Layer 8 of a small transformer language model trained on English Wikipedia (13 layers, counted from 0, width 96). Numbers have three digits each and are written without spaces.
Take only the direct path to the model's output, skipping the later layers: a vector added to the residual stream pushes a token's score in proportion to its dot product with that token's output vector.

Output vectors of the tokens that the questions are about. A number n stands for (n - 500) times 0.0049.
" election": 617553404561651528516577468415461464474498442619493259469554412445583449365434547369330466473562486428615649565627440466493614383513601400209317515633524490626612449606534434512399475447420549524480596583485695549647648595506469405582488382393493476430538562637455515531506481478463460458
"|---": 896757907862833105485378272198505922803574360451230057513817145479853306415210758343319184255277340132638680630526109575501905323742728408142334472287837190267767310482368296618363300614278715191211646688808808498806658777587769285518208721829439210847025383678408821732724422234596301823
" —": 506596448612508516438468551554447585446439449480510489424521556583580368529499479585429497519428496438509518385421529385427599389563482513499506554437575445408363549659520454559431501542489477486413573530511503507589534415436610450438378445459606542486499551480634580562618433497543430603
"G": 449461582495499500493431514474494604422429443563459479640434525484437479604384432572526435568344486417574524453376520533565562589517570557493482504543531537416505454458441569502541564388526410483545569481479405549446602573435483529544481570457485491501457416568588509388535552536446579557
"N": 474495572586468425458500564547504665485484531597532527583423483536513477602528500484501391431419489413443429533455453414573635536537541493480484566503505452355483410400503500504558526410601419495518493468495375642436530582572504556539441444389500502485444493560570451493477491478487658545
"ies": 523490387625476483556557543427597415603599613584459548417487349565517406352365648469474344452578487492503680357440557515598386420511531411472356658478430503445463487510373484495446495648613555484516617497438517453549525343526680620518552494587349565547444435421585598398577536495545433445
" office": 610544536541537517355540355466437448573462420650501360521596415681555504433435533317320526375436495387624601509613496373586544322585584460366437460546533513453374552595459305455418514520536567461556594633476501546639434587530624584468547532393493468470265651652522473452494679535545433486
"ix": 431527525505443387595591378415533518612569516449430608408475446619500474551491451426479493586391494514527481677530386631572578439488418489503491289427656493478656541582488472525509446527508505562580464553599470454560583422342536402530445544651441580493361423401417418463489445527582641478
"ograph": 597685570536469342471436519324535382436497519637465367541585440564490458394382531429404495488500483425516677508590380573472631532461561547476462427438471580537511441482381397598587435661506570537500429624593530533592403460486558470384527589511388396546424498542310500582636471464585593531

Output weights of attention head 1. The head adds the sum of these rows, row i times number i of z. A number n stands for (n - 500) times 0.0034.
o0: 616313525473421570549351510404438480553544361445424590559466441435521348644404458549736301860344516437492690507270469284612469714259398685493543494583543613683669389388354749398720319427488377473523576729588514552287507744382248465705453688446439532485612556654406499596450432374378647384
o1: 667378346331377515426490233476427460687477497362572554497398523179336316622471510291418506583433593545717623679777504482623382210748505456608442653531529472652630656592307478424469484427672468463361513511375360630657499390470543510494572448642507386531621541660203565571522726481558527424
o2: 739666510494426524476588554593695560590441442313622621814445357565461502508349295476311550483639551432604435450447486374514473543389422426299473559587530569528383369400578471512419528547546405557467881316564548587652673516389423488409537292384402462456439413661598532435578198574721331609
o3: 351522774231438431708476284404556623424468517611408497387533463500516413494630422481436533624477531669584721812566587530547499506451347462278408105507559692428439618529463467577508311368366778634545357453520591422824728663456460412433596413473272493573532578459424537518469452528414426484
o4: 574589458494389435431572575665453281287474524557528456485525418285508555428564408511513345375405513373475490570490559805608337378398597612627756501528476559294553526493395690460653414435427511639593475407506406515498472513491413474660849578348417500473525678358430357809453396568735342534
o5: 564590636466365472326633490286505618396317491700424663695465432395534543233510394524447510564581425474522749441715574528481433441416587404503542539676572418418467521385743408354588465316139403537373641625311505447495631389562593490530377558463635345601363433514658768536425766518547472484
o6: 602849745244599474490328282416230308590426417351438443634295402645286460500629656457541530493625544561502419456656612497531672550454598538361613529712566276596511437221473620692657494667558311611585464197452410435719415413512504609279422650520471510271624629469736408295446525494617571500
o7: 471424458574311459532674436299424500505561376516353660493587407584452465636547626714555391530533516332429646264527344553598588518424480521550277714376671511679690555687619397583522202500537622813229531362762450631707422258487522614449409375516568454241511437309593363686397484196530643513
o8: 531449397359690658322599657622650388418400461403398496306665537551599634503538217573403416538294762310876418370574659391257510357357673517384600601668502436625442627722496395460552579414379572739553399449559517486502444461518559641568408535578569580378446461525505329490641368333405503413
o9: 548335203664354408510452574558553382640434501614504569549489470672442416477549590504356648633495578562718551707380472301363357462385558556659550533409740307534399489429669611533546330579425514588616226453564552426586629433568533572537468362451373396524544629439513238222341512617415623779
o10: 411421597581543497432319580479513462619781523504355213546508701409579303637379521419531539350326491631462392426513533402365536476445495262532489616565537570585395713458499521478535352342649276555637653647508485566703597422599560611462853476447341294367432579250783615533594502365513449483
o11: 556291242399454621571521282541334436615156447619576347543557631406644517296367723586756710396371592519697554396284389636456666336519472643362694474602552397376521368400415726898532471381547652569484662599433380408402521506545637399475532357593637257371401490442803618514546439598477417423
o12: 435560396396522444523386582395481573502576391667443514758376448620593649630331421415569472355602345381792559481385522641503387634572632715594547346618565573600724771652283517292375690500333449318595541411452543418520620522491506271676586445668427302420476237406339476253381584567428677442
o13: 556487597457569500652439372424455474619544593427508333523615326490557444179549460568498495430655510415449217729194557512513463273431627634649375583590499397589638490401650409526582422402596464460481482530413636631380543534764706382481533424368368386526592418820508428798359420365523673487
o14: 702202689600362469620413553553421445545634359458407621595640429350427469558318476420638628511559568245659294387554647381371534236468357508555583322511486544434455457525573663637310634765592809430662567563314702454416596360451374534523452696292625328644745472322443639505422474549313466456
o15: 416635700489397612637369584581383655638414399602528680564272538578822570479607386411750652468431545570768479536517388194383431389703579362613329505277476648426526341638579434461621470704402198590589450250321403391479578490358472508524629458598447589750288605492568388584379371342521404431
o16: 701489501652714309564379773469480370376392505627599335590426492480297587289360590522719273599609682527409700548672510062615509370688476484477437444517434451551490767469391554494492553597324783700439479556409498473612343554466702378422482283419415505602554282561530297591432438334620594506
o17: 406684528397557355543255447536368429367402455632318700659562471468361577545446576712506537408363494384338393666493537579389286486566616306265576421309558534501470795529623536584350712403410496416543549706575578558526437497292553596576711441439889407536674591776388268406650481444443477382
o18: 579470391292562470551591392723611421677378616428596833421493650547361505455260418635705414473481191763265594564302375690366260508610559682576380626534594518456458467448562482381458547507386729412687345407374487365513550511561561688484711572475547641459519258363594473536528496447390335506
o19: 482466712594818282334561497440481576801416323380425497649410553440647647391536448392292472564321566670395556540536219642568451645618430501505387428708444524569537624633569641482649403591757461484464396369550520399408538390713494254542579423489668426541387696549339617455404372453278374349
o20: 576559436557406481451215368735772427593652400735470279362436316541338712452509317514526425465575605557446799566480528397439434566378586653545281535653403491423542337287591416612554592324515486417512520404579283535798553343430484522417553456462681560459656552568399586746602459695437470275
o21: 433595669616558573614633466432638439505642635461347524522504236279385553393338447456623506515563538630567509398446614323749672444597471436505605418548573459247402371694440541315501606533501336200500257614772390500721470460723349682672556485487724246453191551656608395450318504470572525386
o22: 505583542657666602415724270696562619247286540562474499815465406447532389408473557544612392501423509599488436169592622418258326792730702558481374555342582568530450405609158301626704299557700623335618533585401480432631582248599477439337418675461433404573531530494443466343534596546324479601
o23: 567547517683653679479431519557604457473443428405441603362538630732467365321531521430608354612469610542493654363323661709370323493503433563582556344522367191563353491803384694466389492508638270436327343718495491633527567423394588388612326309439398554671644605542622387440628610463558278527
o24: 393199657555480551733337584546317613408365646257563465505250535410473414274671417655485516552517640529471727292541487517366473481613480613511656577602455360416356588513569519416381507548452556260572597390434494441770650492610547565564578393473439784367329701523341516510405501477393662677
o25: 476481542426423376024490505446460568417556608826618679283501313504493358381655667409671357328599736642496522332463386524502744369614371647280644443453616562583427461542638463448542380645574489248600620504505566551586576568433551442603562557430350534382457527705509499485482546548309283490
o26: 551709454727492446403449463433559360428547637388342464531483591466623255634609418318454497504599664404420610774492347572581371412348642840440705507295356604454398518505407353640581452581453531332451514560516450574411359478621605464442500574671600581674166493473609541224703425543372611363
o27: 382384429360450410479461462427669614349417369477534459467453377408522653548492445860422580551675508500505397691218627576420431458780830452442379713648451517635311684179306704567324310806492446407298575560574613633557468612491355590590443496599560523619449589374598568529258552522341305470
o28: 766411571607492503654478328748621571603471327505506556457488364484360652265490401404537687425650528553557332427717329462603645666205537629449716647278143443600392529474331429332529483449557555341470516460567416434341493495312658657546830303477564438616512449453709493504426663306471628514
o29: 439484498475639571470621540521466651667336310511401400597248335590562305663319426427395435596716423476484307666430448413586612398484429624505476532514333526335467751455572568513793584268435455437474450648657496481725554352505669695541387542402443556696585585489388486487565467383373335679
o30: 581548402452457544411733522320541479315541412528348318627664633436588503345338521360306847500677529436360618633429342194329408477618366782705640373542388492632443574692474407461477406440658512500581549504305439575576516587396295679471473542528506772439479591415529520675468491460500507455
o31: 363697584097305601694513653560480459448358468474662282466589609447415518440421551346557444585645603700616415605506406536371614648400368630389425653571442659622598543477541320404488505571526385451393450757608693598371671350501609521502595638191859456509432263379377354433540482528467250546

Each question shows a token from some text and the vector z that the head gathered there. A number n stands for (n - 500) times 0.019.

"ation": 505481423474514531549414516516527461488507569444547543430567588612434410553530552478501429463499
Pushed up most: " office"

"E": 536461740303705212646526432596475360447586362727452504458451549710464475643550412466453690154465
Which of these tokens does it push down most? " election"

" November": 493495422508603497611488626541523454487535403509514462467500541515518584505609495405496592544506
Which two tokens does it push up most, strongest first? " office", "ograph"

" B": 336699564456523425467594547742696643733371614709686323630375789393553724536582752462586437318599
Pushed up most: "ies"

",": 541466508518519547547397550494507479516477489395498618500484535466513533517505471495483434503471
Pushed up most: "G"

"iver": 500454501537476552498455543492518461478498514445549552453548495520505514523519518442523423547472
Pushed up most: " office"

"7": 613431355410602439448479722434567542423636453588455629585635627562454570480599516430689387408635
Pushed up most: "N"

"he": 417605298724648244671252605397188696679425570681312407657542706354520371424430571324458572283651
Pushed up most: "ix"

"5": 539434436499520521472475610453536487455564469463529610489605534533493540495570509442584420497532
Pushed up most: " election"

" May": 485492451558564488584501610506488464521462470448525533375479530416519532523549517432459429514480
Which of these tokens does it push down most? "|---"

"vel": 514425577340592277758439783501542452389420525758526364721210857421478473444525543312425545769626
Pushed up most: " —"